Layer 4 of a small transformer language model trained on English Wikipedia (13 layers, counted from 0, width 64). Numbers have three digits each and are written without spaces.
A neuron's activation on a vector x is GELU(gate . x) times (in . x), where the dot is the dot product.

Input weights of the MLP neurons that the questions are about. A number n stands for (n - 500) times 0.00072.
n3 gate: 299456522525489697401622319632336444459518595451542493356267382587425609826602486602500541421415356496529419434511328635536500701511593690661591670411496672655532761381493519504386719431607352
n15 gate: 471625607246600418389388554441364583474699435483541736651644566461447533347467338435514700577417469259525753493522621589500554436597382244456761447525569518349403591631524485463654390588656486
n17 gate: 310669380374636395567585571616466529417514446423792568354344349451382355655453353374635493700556276374562632479360662429589394517544538542500493705432415590583630372443627438482429472252534528
n23 gate: 610276705620529292595570607406583435303537467612332529362573345406288313438671346511649535335535471380682423504581515659574690360493626500477199765527566457638570548488629707512303455496592470
n25 gate: 594730554568445443535410328516563529262432385503630687303503411431392381568426533345739476571605693534389484506532409588390330557494525381577490609663576542342476423378463549408387509525567537
n31 gate: 399462385572597543323561525686420619379503580361292407223574304448582546397589571520539565510403483410537742479691462434470556655726547708507514579341429454510480581595463403778483500418746490
n38 gate: 474371382616408482423408545568612404613676623587705482609532471591659387338685614440433329275401440485270489434276646423568397444674597569282360446563525680453479722399578447679353537616632680
n44 gate: 634572384604507451605470460701528420500518510424573261538622591657468504493886500556478652439406642679415365719713568399437525640447363536633489596742472496635475373640514522275355511536560269
n46 gate: 751402333690458486591557416560590702686603479472416409661325447730268478400496370563408551469537688568407412305533482355535602572757691511403376389437423262504634585448401560681471540522613586
n64 gate: 575575604662686280611589529390517727591486360670562671380565462451440299438416476362619463426305545489465587518449486571625371615531406557529283627533452409528497312576684768578511454250289532
n78 gate: 424676487546452675374472691466582651344652576424529411354567729546565364449510494567604642575654605648393537520399299507490566481583552385480551539671500490666461241412596664555523427588715533
n81 gate: 590584419730541484697649422410531614715430389479304680444596355526459520702387484506608560540512373570652431622497481561321549439497456477467460299392603573541660446520318567631526558596660386
n84 gate: 586460391605526335646381346476541306510668506535328462586510410516591476497497442615463580278678427516494390349628556622526699378494403589551408451631551493549773338406445578679381543389542315
n87 gate: 222532435539455382504624584381579558537433555304744607760378641496589485459604462598675524425487441453691442349382460666514670531584437493474574336526406474688602355254710600601645439546700397
n101 gate: 301274490530565639470612582566593568373553539289610600626510434493391552376465422373408406322403523597457592513517416399352436618595575701679441410568572541414428605774631465636409440606255444
n106 gate: 520388572346546512800585601508420577365504151481496527527488551199394455455447465388714153228622469330571549405476428484570388511407481377443207524480481606606368676386263405529520512559663689
n122 gate: 452697586381440613455433374603391497546571722520583659367580473555541330701479667557521532552442566582229605476648400555550552601446695589571340558507614313425668686307396525450538332466356337
n127 gate: 256218447686598637526590504481357515435448612696265547352507387705681546519527562638629668738340688507474496478538455387526417511467493638546322530469383512526621592569544299574338350704292408
n138 gate: 486675575419262613621705522577575435358252473456455507654411437638640485423438607507446290487361558599626431539689365532479468757510535365489625444641586314570569681402458643437454667648701444
n142 gate: 549264542465425453518695247703416368457300551634561503497646589343628428511547643680286530433471432545649536447582549514459221530575479500352326608668606511639469524575401544434458640580743358
n143 gate: 625507529507382507457457580577688554701416500411662576500359716521560375452408514559598533510557737489303359297431500726535439619465465322445537472736566441482524479256615445489816578273608673
n150 gate: 517543613342429337463380577507452513548379586661603449481407539556484520623668568802507385557528398434516342642527424383510567658268490420370548579311410480264303539429445558420703407467364421
n158 gate: 635365477729679429469518480583504625409239485427735400652344410542781421496496451563422507770392578653553406803661515403665570518526579623227293614504605571694350387492507564464682546416470508
n168 gate: 457423395378627489488307512508249547706447415552407303493500526301618417488576706582383551533202489623375445404378423272681713295271541388516688634492387488458380572500601304472632716638624546
n181 gate: 555518319555443695275442507367416377474377465328646595507525565496435549345530279706515507632699581573413284511778401769443459493500565581591359322594518515565740453560464280423456544347661366
n213 gate: 561488361363449539537636640609480554567476539826496688583453317504653424550626488603562458539500547464556285024791635271309500415417476537337323552566682659403766684409667437347553524565476584
n219 gate: 553539238566527408592173457566402414551576575581476381497500476679427417352547438462321285530464449500420643384194599617514475523586696458478259626565521547573641300665514493596610461643438378
n231 gate: 849600681544531334536600431773190399566539608706415458523515512742508430578451585570553616595615577548602415464377336608441500736617496268447608310349469373642391418471344318742729408417593449
n241 gate: 648349493689667406543287424329304576408507597630469528458576447518482470607507451597587463565513465486613234432383504352370565282294612590552385251522297574397493363463528552365370199539483351
n244 gate: 598528507528531486613406532496658724403565386587347577601615370549459637565186364564422201500396422514383304416521416493510430317425569328460598503450309320413432562511439674646398672455684531
n247 gate: 333712329497536516640626486602526417542540448211536634405392467625433615455437556563479608497551611507303507575597398486792466255328317425559500382597530497574517353576546465266637415571421523
n253 gate: 421529417357647448435483376645369504589567410586465362441403792511564563278522483469186493565550555403564639672695738514307315483525437457607489546526420400614335345327416403339576385668482319
n3 in: 544809528691426508375656512603538370562213512195721350357237637261342607430438547465415365606552519731492549576406564476402355534679523420479508587606410451852539441647664508492383440448609567
n15 in: 331378645563604328399603422399303473390388574641422581519458497396732320642604614568343541494400409580430480628514402443579514468330408571476632597634510383646677408376379552619294305590552543
n17 in: 418443414755632596285500659496524388365563421398379414466686301500504379441658535742435617419377576525553576582467550457507550592556839564588648578638569266563639518522684434310421571404354472
n23 in: 445522624684567255675490544463587467552529469576654490412682454532536261604590423732401374304615420374539323500659409525617631579309426547313327414544648344378358304467645462629496522633408328
n25 in: 433460433443541441561613540525369506500494401665406529444512432666641612603497518565522628494305325503563685630525418476304595411639598451281525617330503453518494613593397327361521382443361434
n31 in: 355470507624506547404594686520572676587461658644567437639421542428497520625625433525350611422662607529361397572657487428699540509468603644308408461530490537429558709775395337435559556568293464
n38 in: 142591389508432642553454687458516500492423551590544398318508220724306795340800699560762473558382464390516558426513389377452566375432384434352339488888416550427400496659412597504599566366472658
n44 in: 442364554242669395527353323348582469647550809496567601321290364550641472504320361425673420614312511446511358512484527512583422430583580357301556627330263707458458451599666320363535403492447252
n46 in: 598066492489536511440423584360655618419504366496435612565765691448463488546539704453359384382388725601448290429746556617555587514387349538446484679619533353626482319508661504586368530638507634
n64 in: 500352305436441590237403573478589260677578234349465317247614577504631644537559399455431544466540441539500438683526439622532388609713539496578559667507612691741318532452514411549439575504371482
n78 in: 541585592466398474361628469664506483569440247635337571389458398554450378562570644461342402548711627802623497530583443476421585558516417541271339433600599348346490387759586510433551591466424537
n81 in: 468384484487447419542410454567151359460411528500512720587600311337649686480586522503428446451554326449608477484510374526532594552720428458361370411247500424481591494592409443517393452481353602
n84 in: 527582680463539297323456596521497696476613477620703318248533589416356479747318513395514538558421578500353414510503456588424497568477407385479584396597352260560503420445437265542503551426398293
n87 in: 435464323481440453441388308611528483684612440578572456374610595451545450620634468683569479373409613694670589380337379405465543590310615549443483510407529587355510455610617716269366637448376471
n101 in: 595493595347494607405597493558393586433622465306582472519487311604419456453601525427706678450451680402642630520674398441484365656503372608665581552356637490370583494684564442695372605679449542
n106 in: 469507392641648574420339486532503261496210533483470533393433615814575400564675399477423425572574433476619377348496698347276486395348608420454511548567487283452615381387362539442524465404507685
n122 in: 373293669557325601700653433457479487490569403757531491476561528604385334630614595546442491401358378443363420585439459640655672533596556440520552481606408614566627503613494467556373611607457369
n127 in: 683518908483442473623331621391678571629503544487520551571794432709455605435341633466390500490552382542476443423572360588599620607323654360558525559700589705465555431525387609463486496514524410
n138 in: 467407557438478263623586295493313440493591532459615379538394571352546364534620301336426540648639660352458544599388454477426567601316581639432445451655668306480620383615503473407570613444590624
n142 in: 481163337596470440566643355484445418472553533585489633470541342251561599484301571534410630562245637458489696515677454601609295427849300650333428714410478342431523670528447424520334581458553599
n143 in: 563444444393602379433497411554564606772421544563456655463358578580407651274377483524603860636327557337490447556450510549363637351599292556572702576532432532586653572439534637690486629476524455
n150 in: 631615647509463448519470510642546451628553558512602564506555584608440546582447587688316527545277494532563212615702465667413625576289544439408523317409531484563559556419435602374625516484258560
n158 in: 593777511361524379755334620459493471316574479421417493635389517564436478489312730628565342385563369325380747325423529496581273592503525367625478330599556625351577433398413437365594554493549355
n168 in: 362580343375581552473599531662474597371275390460552496537541496371489579516721756441620468301287658329470531405282420580675485435559407370571385663621493715428519597484303836452584634447585783
n181 in: 756370449449549375193547683567324645695446611526559507326572593591443595741511536665597471555510385493661680571417524459443664620576450639378613591313474497544483420663430563681538558487530537
n213 in: 556552385486544490381458592446457669418493143639466577292416307545428457621310389571634689431419537707510599451645601573425528497571493701600389373408561532366747531621598672424409507517652517
n219 in: 447381595569493429588461599648620422640596628380632376547183541264328500547511558534372349440464352413462475702436584426684616636639343458550666465681548586383422469532701352474496514434721479
n231 in: 324654247558535683397351526428444474286734584636369366451376475565392391752670567518637493438418623467698634449380474445425456469432418588748334645649432564449603529735468655504419361620454619
n241 in: 325529405536475563708297393571368518369496661406278720556366571464690481571571521426445599507303570431507230453344293474329419559401692482410474255456277541536543404292525511557332460493585428
n244 in: 694373567270480629560415564714460496601738412456333770476592551584476645619562619500311460403546470601441493742579412592346546473493514518634507542554435680372702607339702609518691472409493545
n247 in: 571432485415366441648483304392532463547642597728432512541352503479403544538370622423276394346446500515669481524409485531503460570416587362544551354322494393400572410459371348634333607491524657
n253 in: 514402514341547527738380507529590719450545242676500413429520463580538536461403439453291683378666510434404546340336444465469518527371524584608641279774432407700503442585609565718321441538534490

Each question shows a token from some text and the vector x that enters the MLP there. A number n stands for (n - 500) times 0.014.

"c": 446754580450259420644618423394582393642645484312451591557521655472367358556472562463461368672384740614698646304439595604644514325564362339459630451471465682605562736663575618444514459605219667
The neuron with the highest activation: n247

" re": 452616497604771415721603547617454374220476562523760433498539630546648610661680490708395258702487658592568589419640526472668481355557506280588610649534593681520662473567278576647491460425344526
Which two neurons fire most, strongest first? n158, n231

"f": 532526551485510480688524471463561396636560626312591310421634578645241387608477571608380639518602679500538306521609691423429720546665673387524656337574295827590744509602460592425471591276486601
The neuron with the highest activation: n44

"a": 166643301416537610504486550353658467610409378547642550423520466516497300700395615483360630606705536549605567645562456580756591417457606695352543474597542574455531323599380337666654145605466683
The neuron with the highest activation: n78

"ot": 404406415661419418528302536623427419611370311509269430499442811463716635525301616588273471383531583742590294411693521581429398479686608363312462572601456701365462548432528589640406556737376620
The most active neuron and its activation: n142, at about 2.9

"o": 277594481527458510385678649458428484473417331418409291623659625313543624649567407697363364284507705514675447494651720755385460217524610504484525593607456663655700589490579510637613508391587565
Which two neurons fire most, strongest first? n3, n213

" s": 464465479715709531728373681404412443346552512350610618414699534384627546546560441560242334645560769568628656618423501464512622409653677381423703692698554648317615569638454570596575495434364377
The neuron with the highest activation: n219

"v": 474440460507545678503388435631515199304413304583408448461584691367325510622483360582267538513472542575706275648511626616588562494485632619549810491557409734451501317673525572433598490483382820
The neuron with the highest activation: n168

" F": 488566459544451526611457659284535370511507592281537628518552574649541439572418524439326537568618660602564728435598405569438622682546483390464687510526306771396766512577031510678452526371411490
The most active neuron and its activation: n181, at about 1.2

"n": 426582495713622570487464642664428466267206521541629485428433581502149554517489592440499455450494691504575569622628461430359435563495475565093566431565301630357677468709576660602648525638231641
The neuron with the highest activation: n101

"om": 451720600468520522648434336307662405555527431444260563264671522579403606416624607501514534455509869522651558235501808437637395316504575517531560453673551651696638419515660699646546522379493548
The most active neuron and its activation: n143, at about 0.94

"'": 434308536473458300674658678542316401571404132417461705393487579580435686605480630661293566436445514482588678763540437677493463532542561476400609440587462533587474655513364612810507508441236638
Which two neurons fire most, strongest first? n81, n64

"h": 304450454468697681530384736431292517628305375506575379410541599587405492700377604306536423257602581378546721491572634567557818455515707550549505388531461486723686204508419670538515486450443530
The neuron with the highest activation: n106

"an": 313517617774523514527284160519510368408544312478589341384458728399451359610593430651467543451543601601652725531681473560286482385429564471431593300648386614694622417620319556581497336759384352
The neuron with the highest activation: n253

" ": 469436535637438702721623558370644364505597409431731599465650639598542528669586586535263376719492579566662599480465460713341585448592664208467588620568392587465573501645517519807482617333344575
The most active neuron and its activation: n244, at about 1.4

"ic": 446650330440418602524514665476545313466762446597251779409341652336407550581724500446212432444369597570661619528532703655523693522620481448448550378625385656465583467637493425697521246469359602
The most active neuron and its activation: n219, at about 1.9

"p": 426558616725683536608515495522556344542621402337583453432591793596355459527383571430237454400343765516567400595610681409389768333420491373549699445559325491730597575565605586415231415435609564
The neuron with the highest activation: n253

"i": 328805368462382462545545279402523362653578566415602281516523711364565506412465527520273488467443569432430610479624673624426424542456660426404669585516388435599301555652264745710684523296353621
The most active neuron and its activation: n150, at about 0.62

"y": 206608545499541619539249532317462370516485523470420474393618489286306580587274702330333460542483626433480725628434613641552376516563651505300398443560733630384608313540476475631728464757382566
The three highest activations, in order: n219, n247, n143

"th": 400416378581572390525677718321585317563257404386474644376410478208534420564421702284603524559424488540486658299600517529604703738525647501362434622488509634578734642472693677549487518476445692
Which two neurons fire most, strongest first? n213, n17

"t": 490754552418354403577646528338530492370578414294775723523450745471425354467465495448475528541450535652591705199569489596481589303587608366431751299657671702627536600670561588483489469345300541
The neuron with the highest activation: n87

" A": 421682371607603565666578439151549341559410531441662697394707487526353558663435541454325622596576680668497753501589415426426574666436457348403596619516401651449730435527331576739410626523395546
The most active neuron and its activation: n247, at about 0.69

"ur": 399213410578653482411326190501432472388493453514502301500735593487470477462582510528433530660489469497674598524645566387436525491591588407545649328574534744749443500723242784693609365661291668
The most active neuron and its activation: n253, at about 2.1

"or": 404605490425419559561424372326586373528650572464361646163759729488401409643562615464548402552435557606460676373665535377308510504517543340572670355667419526648628778695623504643843308470450494
The most active neuron and its activation: n122, at about 1.5

"er": 432497605460638456612357621434575467410445669545488548380441529454287438654382619192335387546440323597616374701503571742675490449495668426388553344682528608501657180707465661464669601724373761
Which two neurons fire most, strongest first? n219, n247

"ing": 386456447579663405628597730592552340341525381360579318627644467443275619409376634267589469436541706508560391472646453691661522348671627418502635289702586544429586437541254491563714470754272522
The most active neuron and its activation: n101, at about 1.4

" M": 467701401660509694688501644267635423483450451474416672476685608421529564574599588618344501627541711611516631494553419566342597481538511454379746605533373712593759343735269534681422635369494363
The neuron with the highest activation: n181

"he": 327411503359564377535431387237318414396426406500679475519664687583436630663653742522564377312569559668654589383481566553632471594549385433432805471414552550377529510721616639726520576533297560
The most active neuron and its activation: n87, at about 2.3

" C": 455542359590457697634602575297440319528575570376539657435512509416519571615469622612388488619499769535513693419521450582507609531664382160324604608673452664500732301586311527801342603408411546
The neuron with the highest activation: n81

"ir": 452383683770445474660388616521474449407365458565483555576640472252330383700217426478354495564508587594386424333592740501593528407501484606328487477518527654380698281505301573654727280812281550
The most active neuron and its activation: n127, at about 1.5

" a": 470561462673485429660540324215472327515518440411766683239709632527571539565732580349292459488675714671547591601545466543675628607583410266461614498542477576453655594432386621647640585523367598
The most active neuron and its activation: n122, at about 1

"as": 279608411501597667567226746701617448470276334434429454361589515395693506508514554435579608413512552740560811425567671591751646541503593465297631557525477646393702563453558397699587423632454536
The three highest activations, in order: n168, n31, n17

"8": 497526500603353516632556710294644407600261538588563441343466632366420394711502589327572521484433477436740729568659486759673542505565570564565652467460374523209847534606414529596362514537475425
Which two neurons fire most, strongest first? n122, n31

" h": 469475583632522479749573594281427476470393546505568567500507706616606561593636589593167268426697630498528605694501490581522502524575680480312686735644494594480616357494311621650590662502303554
The three highest activations, in order: n138, n150, n158

"m": 386705523530449551595546206330672551351372484287436597455403679369228403568498631331489601545427646499551532283608547392510552206358508479311808516649452661669489651592433515678495604327384575
The neuron with the highest activation: n168

"7": 532441500541272551680502601262662310639168580515639422439519581378376447689607606444473556545445486404702650514599493655666522588550646447567692412500406594225829537596458465590454524521532513
The neuron with the highest activation: n181

"e": 268726551344620567532605563495557409544454492509502511409654555347377504653530543457245417563524551344692474715626460578474540491649552569187618412483708491346641370491634316667616281575326845
The most active neuron and its activation: n15, at about 0.95

" R": 442566591652500580786418643356537330426443508510442437472524446386531614601469488648376479674493787559600670440568454478341531679526536308422682639562511696367637333591273455858213518353465541
The neuron with the highest activation: n127

" n": 446370463498695420713452526470535377431578745457514610291631636444794480612689638647221355668486751458548561531619420499332567346479553471408579643674472792511637527621449593631602627308443613
Which two neurons fire most, strongest first? n142, n168

"ol": 389601239448488586658498727354482507670475519635411575644604635282507542693359388442511476331704676581571515318714775424538364412605570427365498339444318546592697441544517548625668429631314614
The neuron with the highest activation: n213